Layer 8 of a small transformer language model trained on English Wikipedia (21 layers, counted from 0, width 96).
A neuron adds its activation times its output weights to the MLP's output. To switch it off is to set its activation to zero at one token and run the rest of the model.

Output weights of the MLP neurons that the questions are about. A number n stands for n times 0.0022.
n7: -1 -29 -41 4 20 -22 -19 -38 9 -14 -58 -34 8 -9 50 -24 13 19 66 12 -9 38 23 -24 -11 30 29 26 -55 13 -15 11 -23 6 18 -11 65 16 -12 -49 17 -17 -8 -18 41 -50 2 -36 50 -17 -17 -21 6 -38 -40 50 3 -17 -67 16 76 24 -25 -32 42 -4 15 18 -30 3 -37 -41 -2 14 -6 8 48 1 48 -63 27 22 34 -13 8 59 -21 -28 -35 -22 37 -10 19 40 -38 18
n14: -9 -7 -10 -34 11 3 7 -21 -18 -1 67 -30 -30 21 -27 -5 27 23 18 28 -93 -17 13 -17 -15 7 53 -14 -46 0 -12 46 38 0 -38 -78 34 18 1 -43 51 11 -10 -19 28 0 -19 -37 2 9 3 25 -21 8 -41 46 -26 -23 3 26 -70 24 7 0 22 5 8 -20 -14 23 11 -59 62 2 42 -9 -19 19 -15 2 -7 3 26 -1 48 -26 9 31 -6 -1 52 -63 26 23 32 -48
n58: -20 -30 -12 35 -9 50 37 35 41 7 39 -8 29 -44 15 -29 -1 12 -67 10 48 -1 41 17 13 11 -4 14 37 22 -16 -57 13 -7 40 -11 -13 29 53 -17 10 73 0 -5 -31 23 -44 -14 -23 14 -17 -25 50 25 -12 -20 -5 -36 25 51 34 -16 8 -49 -22 24 34 -4 64 12 -62 -2 22 -47 19 -23 9 9 -21 -3 29 40 44 -58 -26 0 -46 13 32 3 14 -30 -40 -69 10 -42
n64: -13 -43 28 16 -6 -44 -56 7 18 37 -49 23 -11 -10 48 -27 -1 14 -52 40 -15 -24 -46 9 -44 14 36 27 24 2 83 -7 -34 82 10 58 -7 16 -16 -53 1 -7 45 -5 -16 -57 3 -8 30 15 -35 -14 12 -27 13 -61 16 15 -29 34 0 8 -28 -5 -41 -32 46 37 -29 15 7 29 8 -9 -3 16 13 -33 -8 4 50 -15 -6 -40 28 -6 -14 -18 -7 13 -8 -4 -10 -23 -16 31
n71: -15 12 60 -6 59 2 57 -10 3 35 -29 17 0 24 -12 57 -32 -45 -21 -39 4 22 -12 -5 15 24 -28 -52 -31 -10 15 23 8 -9 62 3 23 -8 -55 -66 13 -36 3 -7 21 -5 21 1 -21 -5 14 -6 -10 -32 -70 7 2 -72 14 5 6 -19 0 48 39 -19 22 -12 57 36 -37 26 -3 -40 -24 -21 3 -18 -33 -32 -11 -27 1 -14 -22 12 31 -21 -32 55 -10 41 15 -32 29 11
n94: -48 -3 -17 51 -17 -4 -31 -7 24 -16 -35 -13 5 -38 13 44 -40 59 -47 -3 -16 20 -16 -19 13 -16 -46 17 15 25 -3 24 -2 40 -21 35 4 -18 21 46 -15 -20 -21 -22 -7 -16 -7 38 60 -34 -15 -5 -52 77 -37 4 27 44 -2 6 29 -23 30 7 -44 -1 -10 16 13 -51 11 10 49 -28 26 -4 12 -17 -83 16 16 -24 32 35 -20 -28 17 0 29 -73 -15 31 31 -19 44 -43
n110: 26 -28 -18 8 1 -11 -21 32 -13 28 -24 20 -2 -4 -9 -5 16 -2 -22 -24 49 18 -42 26 -11 49 -12 -26 10 30 -14 23 35 -11 -3 16 36 -39 1 -54 11 -25 3 -20 -44 -21 -17 10 20 55 30 15 -26 -5 22 43 38 50 28 -6 -30 28 -39 27 -42 -53 -22 6 -5 -2 4 -48 63 16 8 59 4 51 25 0 -9 -5 -28 29 -14 -5 -18 23 -10 -3 18 -19 -18 15 3 33
n233: 52 9 -41 -4 -11 -23 27 11 -6 -13 -2 -19 -28 -2 11 39 0 53 27 23 -4 -22 -31 -46 69 -32 39 -7 -42 18 10 4 4 2 -42 16 19 -22 -1 3 5 -16 -2 -4 35 33 -29 8 46 -53 -27 43 71 -42 -31 38 -4 33 -41 16 0 -39 1 -13 -6 11 17 57 -10 13 45 21 -11 15 -31 -27 -16 -9 -81 70 -9 -14 -27 1 -54 21 33 -10 6 51 -2 -49 -3 12 -40 -32
n250: -38 29 8 31 -20 -24 30 -49 6 0 3 21 16 50 0 23 -5 -8 18 -17 -2 -20 -19 -27 -15 -48 -16 -21 8 -26 -20 -33 4 24 -5 -9 -17 -12 -12 67 2 31 5 32 -14 24 0 28 60 28 14 26 -17 63 50 0 18 -70 -5 -22 -10 -11 44 -31 -20 -15 -29 19 27 61 42 -22 -1 56 -1 15 -32 -4 8 -42 6 63 -30 26 -31 -16 30 1 -21 57 13 -21 51 72 -2 12
n282: -26 -9 -35 32 25 18 -4 58 24 20 52 -4 -23 -55 18 31 0 33 0 42 44 28 53 -22 5 -24 30 -21 36 -21 -19 -14 88 37 -13 53 0 45 -2 14 -83 -8 -37 -34 9 18 46 10 -17 -19 -23 -26 -7 17 -17 5 -26 22 -15 36 -3 -37 8 5 -26 -37 -12 22 -10 28 -7 -91 -49 52 51 -8 29 -38 25 1 29 7 23 -54 -15 8 -27 -1 36 -7 10 9 66 -6 13 11
n283: -18 47 0 0 -34 49 -54 1 36 -59 8 -21 25 52 41 55 32 16 22 -39 -7 -2 8 14 9 -8 18 21 -7 -45 18 23 -20 -16 34 -35 -23 -14 11 38 50 -53 -28 -36 -5 12 37 -31 17 -31 16 -10 -33 -72 27 -22 -7 23 22 21 -20 9 2 -23 -15 -31 -62 2 6 -21 0 5 -43 -55 31 37 31 -8 -12 -11 -44 5 -3 3 20 -55 10 22 -31 14 -11 11 -3 -25 -22 -34
n289: -16 -28 -53 -9 25 8 5 6 -39 6 18 -26 -47 -25 33 -35 -46 -13 12 -38 6 -12 -6 3 37 -44 -51 -30 4 7 -38 30 -28 30 -20 -47 57 -11 -30 63 -30 8 27 -16 72 -35 9 6 7 2 -60 -15 35 -31 -49 22 2 39 88 -5 -26 19 -7 -55 -26 -3 -4 32 23 15 11 9 -37 28 15 15 -3 14 11 2 -33 13 -26 49 -11 10 -52 -6 -63 -13 47 -1 21 -4 25 4
n296: -29 -5 13 23 -17 44 -4 -41 -18 1 -46 -35 17 -9 15 -42 67 44 25 6 24 5 -27 -8 25 41 9 -22 -29 -78 -2 24 5 -10 -47 -16 -49 -17 -18 20 -42 19 18 32 53 -19 -32 -30 -39 -64 -2 -75 -26 14 -31 -18 -8 -42 -28 -49 -61 5 13 3 2 55 -36 8 -37 13 18 48 -36 -32 6 15 65 16 -10 -47 32 -70 -45 11 4 56 -31 39 -11 51 47 24 5 -7 -50 26
n321: -25 7 -14 -16 -42 -16 61 10 27 7 15 37 -16 -37 -33 44 20 42 -4 12 -36 10 69 7 4 -34 36 -13 -28 -24 -6 7 -12 14 -25 8 -49 8 33 13 25 -8 -17 19 -11 -43 -2 25 4 -29 -51 31 46 -20 24 -7 -11 6 -20 3 -77 -24 3 -34 29 -59 -37 12 -35 21 -3 -8 30 -4 -27 2 60 -5 -3 -14 38 17 -55 45 27 -9 -14 67 11 1 -35 4 16 -35 -7 35
n323: 6 32 49 7 2 -18 -11 15 36 -18 43 5 8 12 10 -12 -16 -16 10 -49 -42 4 -21 17 -27 -25 27 25 20 -7 12 -29 -23 54 -3 -29 -4 10 21 -66 36 1 -75 -32 57 25 -23 49 8 7 6 7 24 -31 -20 15 -6 -38 30 -39 18 -23 -12 -35 -1 24 16 67 25 -5 22 -9 -33 18 41 -3 22 15 -13 41 -30 -45 -5 14 41 29 6 2 13 16 59 -24 16 13 -33 24
n342: -16 -19 -11 20 11 -37 -46 14 -15 -15 -4 -84 3 -72 -31 -55 -32 -43 6 -9 -51 -1 -2 -30 -28 -40 4 -2 17 16 11 -2 19 -87 2 7 -27 1 -1 -44 17 1 0 -10 1 16 24 -41 1 -13 28 9 5 15 4 -2 -19 24 48 -5 51 -9 -30 19 57 32 -27 10 64 6 -30 -29 28 -12 -13 4 17 -8 -27 33 8 44 -33 13 -26 -19 24 -10 -10 -29 56 29 57 12 2 19

Each question names a token from some text and the token that comes next. It shows the activations a of the neurons there, in the order above. A number n stands for n times 0.021.

Then comes g, the gradient of the next token's log-probability with respect to the MLP's output, scaled to length 1. A neuron's effect is roughly proportional to its activation times (output weights . g). A number n stands for n times 0.0041.

"a ", then "four"
a: 0 0 0 0 0 0 0 0 0 0 0 21 0 0 0 0
g: -32 7 -27 12 41 22 25 50 12 -20 52 9 -38 12 0 0 -13 19 2 5 30 31 -11 22 41 -31 -39 14 2 -29 5 -8 -19 3 3 20 8 27 0 -34 5 25 29 -43 15 36 -33 -2 -25 12 -32 5 35 24 -49 0 -3 -8 23 5 8 27 24 -7 -8 36 11 -20 -3 28 34 -20 2 -29 -22 76 0 -24 -20 9 -17 -24 -33 3 8 -16 -23 -23 -41 -21 59 -19 -24 -14 5 -4
Switching off which neuron hurts the next token most? n289

"e ", then "Al"
a: 0 0 0 0 0 0 0 2 0 0 0 0 19 0 0 0
g: 17 7 19 -8 -1 71 -13 25 -9 14 8 -8 -20 -50 -11 -6 -6 -4 -1 -35 33 3 6 20 9 2 14 30 5 2 1 7 -6 6 -1 17 42 10 -41 -18 -18 21 -1 2 -8 5 23 -11 10 -29 -21 -44 -16 -26 -10 -26 15 -3 10 -43 58 29 -8 17 -51 -1 -71 -49 35 -16 1 -1 19 -25 -16 19 16 -20 15 -56 -5 -9 12 -29 41 -12 -8 0 4 24 -11 66 33 -28 11 -29
Switching off which neuron hurts the next token most? n296

"ev", then "e "
a: 0 41 0 0 4 0 0 0 0 0 0 0 0 2 0 0
g: -21 -24 35 15 -63 -23 39 7 -3 -20 -8 -9 51 -25 -12 -3 7 -6 10 6 -18 -37 -23 -26 -12 30 24 -20 -14 -13 7 13 -18 -4 58 -57 9 37 9 -46 -8 2 -5 10 15 53 35 53 13 -12 4 10 12 -2 -1 1 55 -33 23 12 14 -10 39 -4 2 24 0 -1 4 -16 -11 -15 10 -20 -5 -51 -24 49 9 33 13 30 10 29 5 -2 32 -26 28 1 31 10 7 26 38 2
Switching off which neuron hurts the next token most? n14

".", then "2"
a: 0 0 0 0 0 0 0 44 0 0 0 0 0 0 0 0
g: -14 -2 42 9 -26 -26 3 6 22 -5 -6 -24 -54 -8 -2 -14 29 19 7 -26 31 -12 -1 6 32 14 -3 22 -31 -3 16 58 25 17 11 5 0 -5 -35 22 12 -53 10 8 15 -4 13 32 13 -23 -22 -13 -4 -48 -19 11 -7 -24 -8 51 -50 12 -2 -40 38 15 -2 7 2 0 4 -50 -23 4 11 34 8 -29 1 52 -10 -11 -10 22 11 50 -26 5 -38 57 37 20 -1 21 36 -37
Switching off which neuron hurts the next token most? n233

"Mor", then "os"
a: 0 0 0 0 23 0 0 0 0 0 0 0 0 2 3 0
g: -3 -16 -7 -8 24 -14 41 -16 10 -21 -1 -21 2 -36 31 24 28 14 -42 40 -19 -22 -5 -13 -24 -22 41 -19 -25 48 2 18 60 -26 28 -4 16 -22 -8 20 37 -21 -16 -14 46 -18 -21 18 -1 64 11 -13 -19 0 0 3 -13 -5 12 9 -26 -20 19 -6 -7 -34 19 14 -13 24 2 41 -32 8 15 -14 -17 3 19 -7 -34 62 -5 -19 -43 1 3 5 -50 -21 7 -12 -11 -57 42 16
Switching off which neuron hurts the next token most? n71

"each ", then "cap"
a: 0 0 0 12 0 0 0 0 0 0 0 0 0 2 3 0
g: -14 -14 6 -45 15 0 21 15 -36 -6 -79 51 -48 37 -23 36 -13 -17 -37 -11 -17 11 18 -26 8 15 18 19 26 -24 29 1 2 -1 6 22 -8 29 -25 19 12 13 -37 -20 -41 -46 6 -13 46 1 -22 9 -6 3 26 -23 12 24 -20 -6 -18 30 -22 -5 25 -19 -9 -28 -27 -1 -2 -31 8 27 15 12 10 -4 -55 -8 -15 -8 -1 10 13 26 1 64 16 29 -31 13 -20 38 -36 10
Switching off which neuron hurts the next token most? n64

"omb", then "ers "
a: 0 0 0 0 0 0 0 0 3 0 0 0 0 10 0 0
g: -49 11 33 -12 -11 -32 -2 10 10 -59 10 -3 27 25 -29 35 -6 -57 -13 10 -52 7 4 27 -4 8 -42 5 -21 12 9 -27 -11 20 -32 -7 47 -2 7 29 -17 -22 12 -43 19 -10 -2 34 14 -22 14 35 22 -13 25 -27 -21 10 8 -38 -1 -15 27 3 -35 -58 8 5 15 -22 -59 -21 -12 25 8 -4 -2 21 9 -26 -20 -29 -36 -11 -32 -15 -18 -13 23 -17 7 8 44 -33 -31 5
Switching off which neuron hurts the next token most? n321

"some", then "times "
a: 0 0 0 12 20 0 0 0 0 0 0 1 3 12 0 0
g: 23 -36 -1 -23 51 -12 -23 11 -19 7 -6 24 -6 -28 -7 4 -13 -12 37 3 -31 -37 -22 15 -42 9 50 7 -24 4 3 5 10 -39 1 -9 18 -2 23 3 30 5 -1 -33 -40 -27 11 -15 -20 37 -5 -29 -26 -27 -21 34 20 -2 -41 67 -26 -7 6 -18 21 -54 23 -38 22 -33 -3 33 -6 -2 -26 -6 -12 -39 -37 33 25 -27 -28 -41 -15 -16 5 -32 -8 7 -34 28 20 1 -18 -23
Switching off which neuron hurts the next token most? n71

"eas", then "y "
a: 31 0 0 0 0 0 17 0 0 0 0 0 0 1 0 0
g: -9 -3 -49 15 10 38 31 4 8 -5 -27 24 45 -10 23 50 7 18 35 19 -7 4 -31 -13 10 -36 -12 23 -37 -23 -26 32 -56 3 -28 -7 -12 13 3 2 11 31 -16 22 51 20 -12 -40 5 -4 21 -10 23 -2 24 29 12 5 28 25 10 -30 -30 13 36 17 9 34 -13 35 -11 -20 -54 17 -35 -8 22 17 1 -31 -31 4 29 -9 -6 9 9 26 27 24 21 -52 2 -2 34 -49
Switching off which neuron hurts the next token most? n7

"l", then "u"
a: 40 0 0 1 0 0 20 0 0 0 0 0 0 0 0 0
g: -38 22 15 5 -22 23 17 14 -25 -9 30 19 -18 -29 24 -12 -50 34 17 -28 0 18 4 -4 -1 -2 40 -26 -30 -14 -12 15 -17 11 10 7 3 -19 -10 -7 17 -15 -22 -6 -31 -3 -8 -20 -29 -17 -11 -6 -5 -10 23 -11 -4 -13 4 -19 43 32 -3 54 -33 -4 -40 -40 -18 -6 -75 16 14 -40 1 42 1 -16 -4 -21 -34 -40 -23 -38 53 -22 -5 -14 -35 -46 29 26 35 -45 -2 -14
Switching off which neuron hurts the next token most? n7

"18", then "\n"
a: 0 0 7 0 0 0 0 0 0 0 0 0 0 0 0 0
g: -38 7 -31 23 -21 -23 -16 -34 23 21 1 2 -21 -7 0 -15 11 -50 -50 50 26 -25 15 -45 -29 1 -4 -6 -16 3 -65 -35 6 30 5 -3 -9 12 9 -7 -36 16 -35 12 7 32 -23 50 0 -4 -12 27 -41 11 -32 -57 -22 -34 -27 26 25 -15 21 -12 -18 -18 18 13 22 2 13 -14 -10 35 11 -7 23 -8 31 -44 3 33 16 -29 -1 9 25 -13 -12 -29 -16 -29 -41 -10 -7 26
Switching off which neuron hurts the next token most? n58